Layer 7 of a small transformer language model trained on English Wikipedia (10 layers, counted from 0, width 128).
A neuron adds its activation times its output weights to the MLP's output. To switch it off is to set its activation to zero at one token and run the rest of the model.
A neuron's activation on a vector x is SiLU(gate . x) times (in . x), where the dot is the dot product.

Input weights of the MLP neurons that the questions are about. A number n stands for (n - 500) times 0.00078.
n18 gate: 429 568 496 432 801 332 465 468 192 570 535 491 386 577 263 500 214 681 553 579 595 474 560 374 483 782 765 714 557 301 631 718 398 544 527 549 358 574 597 513 640 325 491 298 500 326 646 566 215 697 493 632 600 413 576 297 453 200 679 529 560 713 710 487 593 335 491 487 611 718 527 456 825 799 624 475 367 588 612 685 412 496 466 385 863 562 530 718 339 350 556 461 475 351 203 552 441 402 668 583 568 680 386 504 345 644 522 633 339 446 710 527 371 596 557 697 757 610 334 468 352 657 351 526 544 582 393 440
n44 gate: 504 431 694 190 395 276 297 618 578 558 324 587 667 738 492 371 343 375 470 611 627 426 672 252 647 563 647 419 471 480 678 622 394 454 453 609 552 388 581 266 596 452 607 426 382 354 339 382 377 408 560 207 439 695 581 403 281 244 440 616 450 719 432 433 432 557 496 446 370 396 462 443 822 631 469 540 577 517 405 604 504 360 432 442 471 416 272 396 372 773 594 385 678 289 463 455 700 568 551 306 492 596 738 701 701 529 333 369 288 431 311 581 601 696 500 822 602 564 376 232 292 363 546 463 596 558 488 577
n156 gate: 358 199 496 610 386 504 508 374 553 469 519 639 271 552 362 536 355 368 441 507 351 481 233 512 311 548 254 670 469 416 474 508 583 756 575 570 452 485 298 330 260 589 404 424 591 767 638 520 638 699 559 632 528 654 532 650 643 357 460 381 521 613 333 523 500 425 687 638 398 388 642 727 419 773 492 437 261 527 305 578 367 556 534 630 570 484 404 634 349 400 564 366 327 409 447 477 532 535 543 643 414 185 576 477 393 303 519 312 496 412 511 642 382 612 586 531 500 579 699 672 396 677 535 531 531 508 508 776
n205 gate: 317 671 526 478 207 513 625 242 534 434 562 404 540 582 356 273 432 414 558 375 461 656 600 134 509 375 314 285 566 321 266 333 397 686 518 651 294 426 653 549 491 479 735 565 350 457 279 518 563 555 492 483 491 636 396 317 367 566 428 674 431 436 468 496 759 683 513 299 444 539 195 335 796 347 685 432 513 200 613 500 558 280 504 558 531 847 474 162 459 717 478 626 571 406 695 496 404 639 366 834 636 344 674 530 196 636 456 429 326 500 416 473 504 430 688 641 620 390 500 528 685 724 478 649 346 600 564 457
n214 gate: 425 410 464 233 715 285 706 616 351 676 463 758 417 888 160 323 242 385 401 395 564 687 281 514 509 798 220 415 472 518 227 482 763 453 476 598 257 615 451 637 491 681 422 545 703 473 592 668 552 354 551 360 457 781 927 401 541 341 377 571 330 545 462 551 406 675 546 560 342 380 514 496 615 631 753 296 676 806 761 576 384 518 674 542 495 500 707 318 524 594 450 500 399 243 454 350 712 269 599 377 594 376 428 441 546 380 292 406 609 333 538 439 434 769 685 403 550 531 381 588 639 311 421 500 708 441 626 423
n18 in: 476 327 659 396 315 271 661 686 387 423 437 567 90 510 467 679 556 420 608 413 443 357 334 530 599 578 291 554 519 518 570 364 568 425 284 291 689 419 123 318 654 509 729 665 725 678 555 373 667 470 656 716 460 596 767 220 749 729 574 583 487 505 495 282 559 481 756 476 884 658 436 394 376 465 383 546 363 548 510 519 655 634 509 532 592 831 500 532 22 412 396 210 363 439 325 348 299 162 505 642 318 666 360 486 609 572 389 422 509 475 378 500 441 645 634 336 250 258 267 713 678 524 548 199 297 662 420 491
n44 in: 358 559 293 632 504 791 513 523 526 626 260 752 430 437 437 504 555 518 447 566 384 616 363 933 449 512 491 469 732 248 698 500 429 572 198 311 354 483 622 615 509 284 384 398 508 398 486 130 509 660 686 559 319 652 393 407 555 282 771 475 524 525 464 347 341 580 260 548 424 634 527 400 513 358 564 797 543 740 483 743 605 466 660 521 552 390 734 446 589 509 496 642 326 411 646 688 532 788 685 669 584 529 328 491 723 522 195 496 319 361 504 678 500 683 472 539 462 483 527 445 461 439 644 556 208 547 746 572
n156 in: 629 362 578 402 675 329 418 363 349 400 685 692 381 364 396 544 574 719 621 416 409 523 568 441 417 489 624 751 651 343 466 661 543 521 288 481 548 492 552 355 396 673 40 455 571 657 536 722 406 448 654 552 332 546 271 708 695 581 500 607 475 391 559 411 395 340 558 511 354 523 676 489 374 585 460 533 353 481 211 589 241 493 563 446 273 601 347 504 472 529 703 458 482 485 788 621 504 402 543 398 530 541 504 508 625 370 635 356 417 389 413 810 531 646 439 585 602 433 642 585 550 489 631 424 650 610 523 500
n205 in: 496 305 453 747 421 676 650 623 594 470 666 348 334 319 264 711 471 392 562 607 440 293 376 759 244 661 434 575 921 483 487 355 442 616 660 632 467 838 353 451 413 400 457 432 343 508 536 575 522 523 615 555 523 253 478 580 525 661 611 601 528 500 705 570 473 568 347 613 398 435 673 536 310 633 307 613 449 408 487 626 711 357 601 425 814 315 530 446 255 668 837 474 496 483 504 303 550 540 456 310 335 400 532 359 582 166 631 377 521 379 472 300 297 456 614 369 249 639 639 261 387 800 544 552 552 621 432 674
n214 in: 385 579 886 584 559 564 559 609 672 346 527 446 550 125 771 509 757 747 592 500 344 371 380 449 460 200 459 574 455 372 623 491 243 342 412 277 604 329 570 376 455 448 634 447 394 799 259 523 371 491 396 399 274 392 23 461 738 706 486 409 575 421 375 564 656 513 491 464 469 918 574 455 594 761 372 470 367 314 411 561 409 683 439 459 410 582 446 387 468 631 518 317 534 557 642 571 476 721 399 637 850 457 599 518 429 414 681 692 504 593 430 477 834 500 639 640 628 430 625 405 491 604 536 478 649 661 244 707

Output weights of the MLP neurons that the questions are about. A number n stands for (n - 500) times 0.00079.
n18: 224 168 807 213 283 694 630 507 670 554 605 699 374 489 760 422 404 474 395 482 505 181 383 401 469 505 500 311 612 362 631 415 460 425 435 505 262 306 676 249 474 407 633 603 534 386 481 559 696 688 679 583 328 633 482 350 566 488 637 516 465 606 269 447 670 439 516 537 798 673 279 448 351 326 460 305 674 512 376 664 535 416 375 402 409 753 598 558 368 553 614 239 395 627 593 486 639 426 570 509 524 604 603 446 444 742 623 488 769 640 567 330 696 629 457 512 89 593 368 387 542 632 709 544 446 541 553 489
n44: 432 428 379 523 291 630 507 497 295 538 507 482 724 321 615 556 527 433 489 678 635 642 843 383 585 618 531 674 433 474 663 224 726 24 590 538 454 704 466 538 357 366 669 710 616 594 368 453 493 493 558 431 444 619 307 480 444 516 461 507 633 413 540 612 557 436 550 620 436 535 338 404 403 559 562 517 478 374 581 590 511 667 623 207 304 618 460 320 456 449 515 470 540 554 593 525 518 458 424 555 511 471 485 636 682 414 279 424 466 442 662 587 822 790 791 634 529 240 467 214 457 453 476 512 391 388 758 493
n156: 231 474 435 494 322 513 540 463 678 459 444 281 464 509 467 553 420 523 586 486 486 483 420 674 369 518 405 303 426 279 487 648 414 336 381 503 637 340 484 423 500 629 376 593 490 555 509 596 358 472 369 354 324 580 369 490 476 381 563 548 733 570 500 628 525 624 473 397 481 637 593 460 584 432 439 417 628 570 511 667 417 919 338 828 535 398 592 404 605 608 603 347 587 611 373 517 515 642 506 358 534 619 451 365 526 348 527 345 537 465 493 589 457 545 257 588 296 474 491 552 575 477 721 565 485 767 610 401
n205: 604 380 428 394 517 357 383 591 567 448 515 591 457 431 422 441 541 675 449 622 694 313 343 392 286 488 546 712 420 334 735 732 423 632 372 480 442 422 658 644 488 444 775 694 561 398 661 228 558 475 710 482 202 530 448 585 559 511 550 339 668 493 532 569 679 347 559 368 641 489 380 591 180 824 297 406 361 567 350 419 583 483 473 205 507 381 324 472 482 541 430 262 453 473 226 455 636 766 511 276 421 449 557 443 620 379 433 463 609 682 500 604 496 440 631 710 617 538 370 456 559 389 520 356 503 366 533 541
n214: 540 439 365 521 559 504 344 503 652 310 629 373 655 434 617 688 421 493 329 278 241 583 464 402 644 391 311 438 459 387 490 396 379 369 497 400 669 437 671 616 461 449 680 603 548 658 287 461 362 490 654 610 282 418 149 591 612 257 532 341 511 376 571 510 361 528 433 447 459 414 615 431 687 421 263 504 558 541 593 490 541 561 426 319 574 388 602 230 585 425 570 470 389 611 307 433 399 598 443 383 477 525 542 485 468 617 507 648 591 610 754 578 425 462 507 438 504 548 392 644 508 706 607 584 466 400 373 519

Each question names a token from some text and the token that comes next. It shows the vector x that enters the MLP there. A number n stands for (n - 500) times 0.01.

Then comes g, the gradient of the next token's log-probability with respect to the MLP's output, scaled to length 1. A neuron's effect is roughly proportional to its activation times (output weights . g). A number n stands for (n - 500) times 0.00079.

",", then " it"
x: 479 445 623 514 475 500 565 477 541 541 436 506 497 498 472 464 535 496 469 604 583 512 529 443 502 441 496 452 458 634 456 552 466 516 497 548 595 387 417 470 474 450 395 544 531 443 519 491 468 502 185 521 467 479 536 409 563 656 468 569 634 594 549 483 582 637 522 487 528 515 468 652 526 572 471 376 421 481 497 449 454 489 412 911 574 497 565 487 479 547 518 460 527 462 350 472 496 489 495 577 457 326 517 525 608 488 506 586 671 419 542 432 432 553 520 513 460 457 583 530 519 558 640 513 629 388 398 583
g: 559 306 509 415 500 502 654 597 649 238 468 730 422 446 554 429 523 207 600 413 432 608 598 427 642 558 451 488 377 548 469 323 671 449 287 491 469 659 278 585 399 522 690 549 598 564 563 441 671 421 399 462 648 672 539 492 510 532 492 546 453 579 188 551 542 440 441 725 409 566 548 653 539 535 449 440 680 366 597 477 523 464 727 492 441 382 544 683 480 341 579 671 441 495 650 480 577 448 496 487 593 469 652 364 629 607 650 379 716 395 467 466 345 591 483 329 497 484 483 409 550 529 591 230 522 465 511 552
Which neuron, switched off, lowers the next token's probability most? n156

"\n\n", then "="
x: 454 486 593 493 436 459 545 495 481 506 485 470 476 577 423 400 450 549 507 581 553 486 462 515 437 393 483 513 496 656 500 549 477 482 447 523 604 420 390 460 476 389 476 494 544 365 575 475 486 548 148 535 507 432 508 383 626 648 462 590 651 491 526 488 541 587 514 431 499 550 516 592 495 571 514 328 422 472 522 466 497 479 323 846 589 556 532 348 489 472 582 438 477 499 426 417 450 533 511 690 522 408 494 511 601 374 481 543 712 442 648 409 462 503 611 528 423 465 557 552 493 487 555 519 558 364 435 525
g: 394 538 676 384 493 579 377 446 315 609 416 448 485 493 566 356 354 583 478 450 485 303 522 599 574 521 360 667 553 679 499 450 570 440 334 361 228 435 439 645 420 493 473 345 577 407 575 301 365 292 462 644 422 543 374 560 745 566 602 594 543 525 442 386 522 408 593 471 497 408 576 406 692 485 450 510 596 386 465 542 530 688 632 589 346 343 494 588 594 663 428 493 257 430 720 432 392 611 548 557 477 578 608 770 572 405 380 601 468 665 483 317 722 566 610 577 420 548 378 687 502 349 398 357 559 429 501 601
Which neuron, switched off, lowers the next token's probability most? n156

" on", then " which"
x: 425 418 583 534 415 609 548 675 457 523 470 453 518 386 653 599 560 455 500 628 462 477 498 601 511 457 411 408 661 528 472 616 559 450 512 533 575 502 367 321 521 498 579 484 424 558 362 358 522 458 377 353 402 515 456 504 287 493 505 588 335 600 494 598 532 454 531 485 540 628 395 534 660 505 475 447 551 474 562 487 528 620 670 804 462 372 635 420 565 676 454 469 450 465 411 460 868 608 521 566 452 519 453 557 458 421 385 369 668 496 444 586 543 478 676 587 564 455 472 556 463 541 519 651 560 365 420 501
g: 327 527 472 472 521 420 423 611 555 337 735 526 369 321 509 359 518 447 589 452 470 363 543 574 453 487 424 468 495 459 484 356 611 454 389 327 471 398 556 609 494 556 329 443 574 627 398 480 523 402 458 478 317 504 315 475 625 535 508 570 415 465 428 596 288 507 323 524 159 508 779 576 594 542 717 431 581 487 369 492 446 642 500 535 511 343 595 659 557 554 614 670 498 463 409 581 447 618 293 342 722 331 343 380 517 552 433 304 464 579 691 419 248 514 445 420 424 543 532 571 411 725 619 619 332 463 669 549
Which neuron, switched off, raises the next token's probability most? n44

" |", then " El"
x: 607 498 629 511 432 445 516 439 467 467 576 492 509 519 405 410 486 567 495 518 517 477 508 552 581 490 525 499 531 635 481 498 505 471 441 546 486 453 524 417 452 607 520 475 480 484 546 566 463 526 328 488 534 441 493 553 629 835 455 505 553 521 505 511 550 528 542 461 453 485 494 467 512 623 485 453 504 463 495 452 500 516 423 922 499 531 561 354 433 532 502 442 576 501 400 401 505 573 538 591 431 452 438 384 595 445 547 515 631 443 648 412 473 441 425 561 459 448 541 490 480 423 643 442 467 433 510 457
g: 512 535 503 648 544 457 270 615 411 449 464 252 508 408 512 539 587 584 573 633 389 726 498 422 462 558 312 390 607 495 417 388 445 674 413 540 379 604 699 467 576 440 551 469 525 531 463 486 381 378 550 391 487 433 670 566 474 441 418 639 444 676 519 366 387 286 335 655 641 487 462 510 500 369 560 374 729 682 307 595 355 462 522 606 715 682 595 403 526 506 551 400 533 587 436 601 451 103 447 614 548 520 597 371 363 364 388 423 529 512 473 466 459 404 502 652 277 606 524 353 432 531 401 663 468 670 340 530
Which neuron, switched off, raises the next token's probability most? n44

" President", then " from"
x: 636 417 446 551 365 611 529 448 522 476 341 605 404 531 596 550 585 431 505 408 177 504 580 376 609 608 557 496 612 587 414 630 535 487 500 475 512 505 555 417 353 619 388 385 430 543 519 504 594 648 486 547 519 562 385 680 488 405 593 455 632 200 517 471 513 433 470 629 613 510 469 630 558 720 607 463 484 489 475 436 434 478 581 739 462 498 598 763 402 479 615 440 340 439 374 605 386 556 522 535 404 351 373 413 473 428 575 578 509 495 480 402 590 409 353 615 417 597 513 392 501 402 527 489 308 618 508 384
g: 436 458 593 415 535 286 464 462 496 403 561 720 481 592 538 285 367 522 495 260 329 299 417 461 506 433 427 616 99 429 519 543 613 518 580 413 415 489 182 427 466 708 299 419 484 405 522 471 602 329 572 401 500 582 558 544 498 604 673 473 451 466 509 424 324 448 553 490 527 556 685 533 522 705 392 434 616 769 463 503 451 617 429 522 465 618 503 457 437 781 592 592 337 529 427 439 338 398 529 478 466 371 454 376 524 497 303 417 589 572 433 667 511 398 517 557 482 295 352 489 258 524 480 530 579 478 491 514
Which neuron, switched off, lowers the next token's probability most? n156

" that", then " gave"
x: 496 468 515 635 438 474 427 520 517 446 317 576 475 602 436 558 653 418 337 500 365 561 504 636 601 600 648 387 552 501 306 422 536 584 479 450 582 569 466 458 359 573 599 430 560 588 496 495 514 497 253 507 443 442 477 572 466 545 470 570 547 713 514 459 535 545 554 406 426 456 512 469 633 571 510 487 587 494 574 414 440 582 575 849 442 601 523 471 522 509 570 506 475 563 393 495 540 516 453 393 380 463 669 576 329 549 447 528 605 448 550 450 361 558 436 409 556 452 585 635 541 642 680 541 578 432 530 563
g: 468 354 430 530 541 489 318 579 639 669 498 487 241 630 420 623 605 573 520 574 365 527 589 458 520 580 433 473 500 491 549 381 437 477 426 533 445 429 552 567 487 593 366 415 593 588 775 597 559 581 518 584 575 664 482 549 421 610 472 644 448 463 658 507 276 425 371 499 468 437 601 333 448 619 431 316 471 461 677 423 242 454 337 430 680 617 508 369 715 645 434 589 416 558 415 552 370 632 394 779 483 456 525 461 558 528 741 651 350 749 403 515 534 589 514 511 492 766 523 502 457 598 780 376 408 652 635 525
Which neuron, switched off, raises the next token's probability most? n156

" eventually", then " dem"
x: 440 445 620 538 466 431 405 475 688 516 519 464 456 704 478 462 371 582 555 497 504 477 482 548 502 441 488 448 480 629 465 580 449 638 566 448 611 500 375 524 489 624 522 476 545 493 529 530 587 568 393 498 587 508 576 567 434 441 489 528 634 530 553 488 616 489 462 484 519 490 421 629 404 457 359 570 528 440 425 524 451 469 509 904 508 519 466 588 499 425 590 462 588 533 347 370 430 533 671 417 298 473 345 593 478 413 525 448 501 513 453 475 541 334 350 503 473 549 431 535 352 443 627 573 332 534 526 436
g: 359 429 475 571 255 413 500 568 598 221 528 587 375 591 486 410 537 567 533 393 468 436 381 476 759 344 521 504 337 454 341 452 659 320 218 355 547 564 409 412 523 453 537 658 636 550 283 432 514 574 545 317 560 468 423 336 500 418 372 273 530 550 247 510 392 512 380 616 868 460 442 468 304 528 361 720 453 493 443 543 605 549 542 503 548 432 595 473 531 452 347 362 376 596 527 548 498 345 426 567 454 526 504 521 713 553 391 508 503 457 348 484 487 458 545 317 648 348 701 453 570 447 449 405 519 507 458 609
Which neuron, switched off, lowers the next token's probability most? n214

"on", then " Project"
x: 470 490 519 525 405 675 420 537 577 369 445 436 520 453 529 501 673 562 402 377 292 599 520 643 497 316 482 520 485 587 519 540 516 175 527 442 426 509 545 422 523 590 422 446 547 544 528 517 641 561 298 594 275 381 405 707 349 600 499 478 364 550 591 444 609 497 585 514 466 702 493 416 615 485 543 577 444 496 551 414 427 449 809 636 492 594 724 382 514 543 437 471 390 602 377 508 446 485 413 495 506 584 308 571 381 571 525 636 359 465 510 576 471 584 425 494 476 518 606 438 484 379 640 570 458 501 580 576
g: 311 434 560 417 430 508 593 615 496 398 439 613 680 405 506 415 413 451 717 569 486 467 506 426 550 502 517 599 774 582 575 627 514 458 438 513 591 560 418 635 475 570 550 483 528 431 216 568 499 481 428 772 515 367 404 281 593 451 709 373 494 378 495 636 143 466 400 547 628 635 614 364 494 541 480 578 400 403 657 692 387 464 707 423 338 591 556 432 588 333 568 404 575 447 488 353 711 505 629 633 487 445 600 501 604 360 325 462 453 634 643 530 387 369 491 611 528 540 584 576 350 402 352 358 320 370 542 557
Which neuron, switched off, raises the next token's probability most? n44

"=", then " Ref"
x: 480 559 543 541 534 470 524 523 390 532 553 544 390 486 493 410 482 575 549 582 483 483 474 485 499 566 519 474 624 727 518 531 580 487 418 545 519 343 391 524 513 268 523 427 524 397 618 476 431 630 186 645 476 521 552 465 454 695 489 712 602 282 454 437 478 564 499 378 501 554 457 501 505 591 429 553 578 393 581 458 533 537 450 791 528 500 558 450 513 496 593 432 492 463 596 347 440 434 526 708 470 534 525 468 554 428 511 560 470 564 641 441 496 472 638 633 462 520 568 658 493 423 593 493 468 454 415 560
g: 410 469 557 470 472 672 549 341 731 210 510 599 573 292 524 573 483 494 264 460 488 450 538 519 641 525 376 481 545 501 334 409 411 398 463 477 573 522 633 597 551 701 563 599 577 488 486 741 551 456 377 628 444 404 608 487 462 492 367 386 514 461 529 429 643 630 513 393 526 564 415 409 460 520 631 411 635 478 442 602 389 606 704 632 498 570 493 660 626 682 293 725 567 568 689 434 620 556 510 327 447 648 560 262 446 494 579 283 327 382 500 448 476 229 415 338 560 504 681 417 561 490 550 234 408 584 417 482
Which neuron, switched off, raises the next token's probability most? n205

" relative", then "s"
x: 508 447 388 493 526 497 443 546 420 457 508 406 402 447 450 496 487 425 533 588 356 445 410 322 561 558 553 403 420 607 422 542 491 565 647 509 581 551 398 477 461 499 493 338 507 472 604 419 445 512 125 539 602 671 479 653 367 491 473 466 585 500 593 482 537 495 511 418 575 403 435 604 428 597 411 479 479 498 398 457 587 557 425 810 385 571 586 712 424 683 507 531 440 660 483 571 618 531 361 546 552 433 647 423 474 491 517 446 667 501 480 387 585 396 512 552 467 497 491 464 638 444 449 474 384 570 498 542
g: 618 503 355 654 467 395 567 728 540 510 587 596 339 546 494 601 483 504 623 508 421 539 387 480 358 574 336 777 683 534 731 498 413 551 510 515 467 533 601 495 359 404 439 472 621 516 426 301 566 456 525 589 457 322 480 606 528 422 358 639 553 427 735 486 714 385 410 531 575 419 481 482 443 572 379 453 544 575 334 484 779 561 536 379 397 509 589 559 532 457 824 596 499 615 527 619 516 549 599 681 508 612 394 271 546 532 477 571 643 796 714 554 487 495 432 398 406 673 199 322 453 513 551 437 510 518 512 503
Which neuron, switched off, lowers the next token's probability most? n156